Layer 5 of a small transformer language model trained on English Wikipedia (8 layers, counted from 0, width 96). Numbers have three digits each and are written without spaces.
A neuron's activation on a vector x is GELU(weights . x), where the dot is the dot product.
The model reads these tokens: "went" " renovation" "." " In" " 2023," " So" "the" "by" "'" "s" " purchased" " 9" "45" " Madison" " Avenue" " and" " announced" " plans" " to" " use" " the" " building" " as" " its" " global" " headquarters" "."

The vector x that enters this layer's MLP at each token. A number n stands for (n - 500) times 0.015.
0 "went": 454521567450479564495480477682480537525399502569478505477487573446490527549460498549543499394530550437469594619517472427546553402408768473474476487523459479514434516553444467475444551550455438536503492472495516518622539541521490501516460507511480509184496478540623424500526564503448430460
1 " renovation": 515565487430467508527598492604541469555510438540490502485503483451518396490518454484540492457473479538552575642462470477483532446507691462447462502495412468551621491552501520494449493548476495486474603516485474586513497436447528466488584505521516441104499509548676474448536535466516457476
2 ".": 466528524527484550458527498683482483528477441501481502500502532456511478506489521517532485440496517471499585591468505450519560395457794477460491523540460432510519505521506529482484489529471530508512469520497499533568494526508517483529490479509477485061518487544595452475512515482513440476
3 " In": 530496493490458525504563502634558510479522480490564462498523519426479430554551458483507517457458485494481544609510597478528538479495775512479506511594512402495532544527540480490474417507500442496530449545561486546526416391496524448585527465510462444098533486472530442496547449472479480512
4 " 2023,": 494505521573467494464583483685464445529476481467497504497532464420488455470501555491487504426505509473470520471525525456563529394462758512521587526617548479556571432494528506481494463555515460379486550543566472542576407462487439516496547541430527493143482498526548469484608501459478530468
5 " So": 474514494492481539436565526619497519512475561514544464561528454440492412508501428480513532497540519458497531566499590452499560447470825509507509424606478447525622472525536428474426431481514428421568527526537529526466399441486504494545554538516559493170440470497463438513587436496424530529
6 "the": 482472512489557467430584464611551478506512548479495509558463540528458358605487385480465501461511472381480461537496531478497468428478856568525541438620526467567516490524492473477571461479548486490546472521519483547438487457445486445431559489530550489233437626494543438526595457536454524526
7 "by": 451473557561524468473514511547479483564507533472508482568519539527489379591495473488415476456491465445401444551451496488526405446474777575563537443607463480587550527518529498520461438499563503498510474512559473478467494442441443442508615486558534508176447601431534490573634410559449527530
8 "'": 471517511541618453504575453586532439499438494529520521558474489525459342532556451449405505451576502506462521590469540449531511426513767522475552482530466444429531501526529538491474489540568545492541525531450443441508479433420508510508626443478559481158480532507575497516599423496444487539
9 "s": 515520501544524521478580515520539479521457465482475502534504480528512382546496461504511501476501435492458492544459556480561445493468783542523561539556546488536506494515530546438485416501528539456546467551484525517479493501467533495566535510492495480061408529460543452521580400508442455540
10 " purchased": 526558511465503513562611581658461487487505504545464511507505502475468407527548506492509509431559506556490502525458489481570495481472730521469533521524434464517501481486537481526474459448504484462480452553555441490572492432447494532501539526501558447071467452502591476503594459412475487509
11 " 9": 494501546440507555555556513579507533497555470554531519485536435535480467482549518532520446428523459573517510591488553502521444508565761479436510509509487464540568414522517412466535496454509542457461521491505454565521471432502533463560525566578531426080466430470488458458532458431503456501
12 "45": 491539563426477526586580477573543541492526511558500524502458407498454513448530505482531458495502430523537478558451571515512446414568766513476545440525413474612500395476488524530569454513568467480404523547568461537575452375468476436518540529509573473147520551532416511431516542446524466491
13 " Madison": 483507575485497530506577511661493500512511492582493526528482441539475406474535509515565502495487438503506544572523521520484535464543763507460510461451427525554623461452499482468556388419553396419447483519540468519569499417471453445515607459506623527144470516521446462461523505492534467469
14 " Avenue": 496479534562568528584541542607475468554519456532470528550498415505481333528560520461506443408487449546455568611553494524505487503514769509491506474449448483610634441468511466539469428437557471427453488499553486539575510470465484393457613468534620463202455465500529502503538468487522435449
15 " and": 523463549596527541501562542591509449533473471498546459495534413459489437460537520445516430524582437499505580594435555526497564491531655490458533532492465482539549509467476550572530352502550540401537504526562571446584351446472474514480577449525550442106457486538467493512542436509493467482
16 " announced": 482522493502531491530596559659543492494459482555443478507525486488492430480499487494480517403530533546506546589466469492568514481516721534510522495552504432540536493538509422539501355482483496452496540518597460456599473376481471523521532482463519476086467461546548435502559500478480490510
17 " plans": 527512521500467516516652536529539446526480487518461512528507517576526453497529434481520520419485495543541599565469422493549552447489709552521515500492551435533608424553508424535491394477484473421483528585541503532538475405462498469474538548485485445089441447491590485476574474495503441534
18 " to": 546459516570492548449583543566519472457579512532543544522553516541527470554502421437527480456480462509507595556508483466549574482517592469464521497551460470535587467534497460507528451486496479425512394554542461541567454461460513527498501532533488407035462441430594448532527438461505555531
19 " use": 494511512537484521526580552649496465485565561533502512477501547485497461455498466475493492469527498572562527554454465461579602448499751514514524498528486438510487455527504389556533451561481492418505504544524418473479507423448473468431453558477501431098482474533592472517612466455511503519
20 " the": 486487476495556513440570516649518473475547476518505507473503496555482424534559474496532490498523475520551496541446478496534493516528668475475552467499556467500580474490459488491545506456527497404534452528509440567479549488450510517477513509530487410021448506517558456476575494518516504573
21 " building": 505511507491451483514546584550513448536487487548529492480496478499492366484479582519503451431512471504565558584433467498550510492536783526526533468494457514561574473461489513526442400497513499450473548551561482540557512512446539459435538516540530451096406474493577449508600487485443511514
22 " as": 517505555550495527505590490629525477532553514542521471480491471465506440487475501510520487466568467490556571634465504463584593451519722496422492458534485513475562563510467483517491406445511479391486437498530472507546450486453488513457502530563533467079437426523507428527556489512485515504
23 " its": 510485500413534520524599517619519430449484480568520524504501552495477457527481482561499492501492482500544493589493466485588531520485722539481513503490589449509587489486491503497521470455514521400515472532574488535522505458419542474461519461520536438056443422495516408502533469492516513551
24 " global": 473507533412503519522501534604508505480465500597529464564571492476507435506523494495530495517481455454531536551455522533527473484482736529460536428471574501512589440551489507433473462430511508418499505528574397517509566488434526498429544500480530492062451545522584494473490480507481562544
25 " headquarters": 469548530483547493539524533557468428524516500551485493536515414566588398491491586548533486487469487516529589544501438528524496432495721563505560463434491534585602506504498469520420413435512516339408533531587446525545517480412489486355570503518459468130466530526577487482524528473508482513
26 ".": 436502519550459543436517502707451439525493485501519516496504498459528487506471514552510420417557525463478602558523487465539562393478783487439500506532512466514593472533484516533456553522489518500460495512539505461580506519529514528424493483530497495103455472534530451478492509480522465489

Each question shows the input weights of one neuron of the MLP. A number n stands for (n - 500) times 0.0011.

n140: 474587538585491636458500372444473539629611493568345480363463597508549336526691475476505583526401463440568579541575446558482500401563487514385474548510476587456483714574371441598435672525547522494453554640481431509585510440665531467393534344483534378510495515512585587417545479547434389391
It fires most on token 1 " renovation"

n63: 423582578405513453503587744415592541409343573571400549459506642508486458323519412556471606590637559650642619520475660551447611564486427513487426462365500656440541337524447338581394465486424344645593484574542500505567629446355540518535495669476567591517348529432500540429382422375393558449
It fires most on token 17 " plans"

n224: 436663436260596542487602608471605567455258592356569656525322648676597545507469553491561356528589441610587468578628629532575617385454538359548467620491488611369394558448430421500522482472503643414471313500333513429535303454482521539503457582613454466631407369450475448154632425497475321580
It fires most on token 11 " 9"

n25: 491599600593413460634652519490540535618522417564488521413371419525696604884563712485462464294500497565514506467603448716503337526321412552558424355324657488509422421465537477471552574684572506497503599555401256483636574405521491506659518591611485494526405415404408420521364437497542409515
On which two tokens does it fire most, strongest first? 11 " 9", 14 " Avenue"

n35: 483309421451547561540502479428488480311364582441409400494535413453613549542546444476550561387486465390542530437418418553550688452364471633444663440394447542577527575469408554519458390399395435567428516601531436412452546406579524406522404515412445481545529592603577560347610512580625584476
Its three highest activations, in order, are on tokens 25 " headquarters", 17 " plans", 24 " global"

n290: 366500372409308671676539372562443349566512380259533656500765663331648307223410605381342416300739496581609657403597442541556774406478385363350719764522509491281323447509540651658504704648521367646708550552441350148674393432504534793630598368407360381593552309682487346452483434248587321534
It fires most on token 26 "."

n88: 503650411513630658382510568475615451512482465398425529466536659546607691514615529456621366420370384414435654569473478601533551488622342432497409640428710510174439660538261478550536494721629487546437456451368470338590376385481325690648421471541335475508417541513430605442659593516312412622
On which two tokens does it fire most, strongest first? 15 " and", 0 "went"

n326: 488570595421512503515449688631478478544594416503640324580330512382564382503467448278682506495518411500655645562621663519477470709563479445588553452485643608401385579494377212596336324540564302581458494546435488491528425359640447377458557420515461476637503395576479389321497520571387561443
On which two tokens does it fire most, strongest first? 3 " In", 5 " So"

n288: 524424402244286614465581414471344467518500293572566487409452506474673332473457424564700393389512367623645458506381635637663599515516422512578549423361503350312385596491652430506382528601593478567500500557485411328581556475408348497628423503491592414570422566415686383441533721605604528367
It fires most on token 1 " renovation"

n368: 316477544369536397444514620352426386549330497490560369412514627564528431573493767594547440472687448612626611567410520686452459467623331632609500426639646514547527481425273206540489443531424567564564590545446437500660432408703520420689331531634510365522445254407606197424596740416635597538
On which token does it fire most, and how strongly? 21 " building", at about 1

n69: 488333475516608522503487608587311389718371234399568468595497590566561517391443584481481509344614452289481473518443518743583326515427431328253640613445554536534436626491523497543552472616570500509544447429463425548698421664333574661481516243416531588581468433433367323299438564546423448383
On which token does it fire most, and how strongly? 15 " and", at about 0.75

n33: 500619583503568470519435282564511523686553464427434314445441421554542426388461561492405524479497542510540451502459442511663484386401516545379314508534438548646427569477407513608476438664407497465565452608719585664567443627412530682490392497485662623577435464453419453592475520431574524407
It fires most on token 22 " as"

n77: 421383382447557570286503671498528675492474558414635374493457692652441546548472525492561562505552391346389619557573583319630494590411474492441481415602456611335500471503384584618583511508532523500391270429497491362543445467352541519536434608465695604536386574438403533419411489437393469666
On which token does it fire most, and how strongly? 6 "the", at about 0.42

n227: 497486455526489478664520609507556490365579665511414716460559545367503529531620674506497441395591492574653386465572489365366711560468500436419567404584514474424397452350488326508612585564506282431623447483343400350497432415330262558572398570511375508537423373540469591526683522594410523546
It fires most on token 19 " use"

n351: 341532545630537451503426573586552493547579442405473441536555577335670672541487688430570401507616473525522481372510382561517566432414397532389614460508571607540531519442425500488534500683451469455455468482572399524655515555520490576474276417460490322463439376526444523638517468664338549568
Its three highest activations, in order, are on tokens 26 ".", 4 " 2023,", 22 " as"

n127: 431588663343443401308621434463304816639439403300288532538436530298662310416457674373419565486461355531447475394467746529863644496445409447538665612719418721546457522504560324595472674639741198563456477667278540366593566496720443378539624404404388327494348512642578500457470538396536484543
On which token does it fire most, and how strongly? 4 " 2023,", at about 1.6

n118: 471562377648666532304594404529678413519534477484497517512438477455554390658530514490507590671557295380425451415437675328500567561312312451490539503705813442489362595556339507539576523656532314425562171381444400484642490600470680581662520572362583460481319408612460310463575545689415493543
On which two tokens does it fire most, strongest first? 9 "s", 20 " the"

n284: 361526391438625490486516653443415502557404457345360492547483557503489539497631579613428545426497459386305380299528505576427479459500502242443508426489497505636460608412571524456637685503582313514488461427579415515511630516463409596511452486471579495491251579565414468616583598574486557623
On which token does it fire most, and how strongly? 7 "by", at about 0.74

n221: 513457428500578523583477586449463474442363510512432545530406513460653419514602476526508621407676299415589522617537548678476355443456446558573531479585575444533471544438401441434281575400580430574682530405377604465503492598585492619592521351656479397504417574316466365497543450508526669505
On which token does it fire most, and how strongly? 9 "s", at about 0.79

n280: 427377330360475566410578651428510485403482732642578627463623478517431544583733536561744629561506312513560595373373544347515694466536427462588462327460465573301494625439732538418440394549413313564548434615430636522614378542593358519608352507354343344534442383549351310493613653507493539474
It fires most on token 5 " So"

n38: 646423768352497581422534494538543410427553586454340455498438635384601541424547598490479415413404382505390412409559604497601534587553430553686564640596529586439542426469693603472443542399402470568534610340577444550484583550518349554497539516508352469567442375664552516492505462454566433484
It fires most on token 4 " 2023,"

n354: 409477549516405620701404486419460567540500531589613497495532445503641424425526492431687498394402446477508630527473310579468495463526469470553594472374354415525617427541357508548362541518567500512599633642614556623465343490543508417487636460454495429556709533631552438391515644447524316474
It fires most on token 1 " renovation"

n98: 472624489679399544483593410474512571437453410424533230473442505308606430424339486414598568434531409503475376537474587482561593500613515484519555475626352610377500736497526395595633455423402387427560470371337445508643497567637362437591464419569489375595548378474387522511434714468494523328
It fires most on token 22 " as"

n289: 518615416590562334510502577458363555500628388465448555546466489432657425331357469535530598433526406516486480524515568438337596464418516450395666707390439505485443551479440422409425526359455551542544466658417500601498533535567429479467505404491463537477420545479566563524434491466467335465
It fires most on token 2 "."

n315: 419636622380394529575586461300544563596521599330449610550388603449567521404202618559697371417605396447574299621646481406674728390533595490285289464608645694271327569654568568449503461520656538482481448416461497440400470536326348481573401486490647480603427475624440441490407535520443382579
It fires most on token 22 " as"

n235: 471375511243426526558473678579453515490612427604416366538480558405662512648516530594468518417376342543389483503426379656520354454497500479568683438467516603615492623441692606426589607503576444541530532588500642503582570549406508466607452247465427361530413514451598389552505607525379511543
On which token does it fire most, and how strongly? 7 "by", at about 0.76

n203: 483445458464623620410486650425630516265594577586476472444500541362532681731564615514409389345651480615414208467599688359487521584482399391305535685575500696320228639517742455527594420611483540513411356507452507275467591612462348551543315478295441385514355265596500419685493599348386615504
On which token does it fire most, and how strongly? 10 " purchased", at about 0.057

n53: 565392612397487406565431661516458522631452481399516494534477659497556419444342590522525474646698315495546593469391513654469624455611392505744576579402456577550378570484548465543316516472436363517456409638579441574552654549563368524483503545533503405511395284480591470425527668497450309544
On which two tokens does it fire most, strongest first? 21 " building", 25 " headquarters"

n57: 442442495617425425550565602306450672538469273437560526502412634449322448533521605480572507447482451600440321447393563522473681465477493558641406364505523676591487473523680485490580500508557409660524311569424545483540487650559482513503472534416364597452469495560370505550510540420476497479
It fires most on token 9 "s"

n286: 534469529542507498636485469498342529659491410445310399593591500594443471471466535498427539414398441439495495415459462688553561388407500491593661609537305538560552549588405476512530617540583487590644483547502731493385459451357558476475483525459546488579527601555583458567579434394420353429
On which token does it fire most, and how strongly? 7 "by", at about 0.84

n294: 366666497494435468523466370402543633664559478440511477537552552390452543332385642624589609570395449597571564505385408520565486367374406524701536555403497500542416660561529596589641436528680445600393473545292457433445614442428489495506638471489414602469455331607561578472505581316520333623
On which two tokens does it fire most, strongest first? 1 " renovation", 25 " headquarters"

n275: 471386562491448451540512602444377522433497500567602515330559755382512462500512482462455531446744500446587293545390628220520590574485518488424500447650601657525593475554485526637395485695555444441478541549577383380537393590619477474654479525456375334606212417585500398385439546602275598572
On which token does it fire most, and how strongly? 5 " So", at about 0.91

n237: 462399426508405395635565549436365449552455477476530531541644472372537450428477382523580507491636564567472535427527309573505611554578554578673723505476487428522490527541471399450548718597400577551592442639447516468417446533531394452484456280607469477579373629639474402620503582476379524363
It fires most on token 19 " use"

n1: 470535862360640590674592407579389472495424418773545500536146650654536321616505484556536744587668005561790613514437659435500536730212353560236671469521730574375381548689326329624442495521718294427443380281081516539457531520286485610541449695071836647664150435671366654184281589468406265592
On which token does it fire most, and how strongly? 13 " Madison", at about 0.66

n117: 505353419525376457487594657437475504545398552399531552548391404523572419537414520400537445392488460696459381412553615536414532326483455560519621485412515756403624458490447601500523480588533528416544606485558510476561505493649307543475456482553471337518594633453502478580593526533453558596
It fires most on token 4 " 2023,"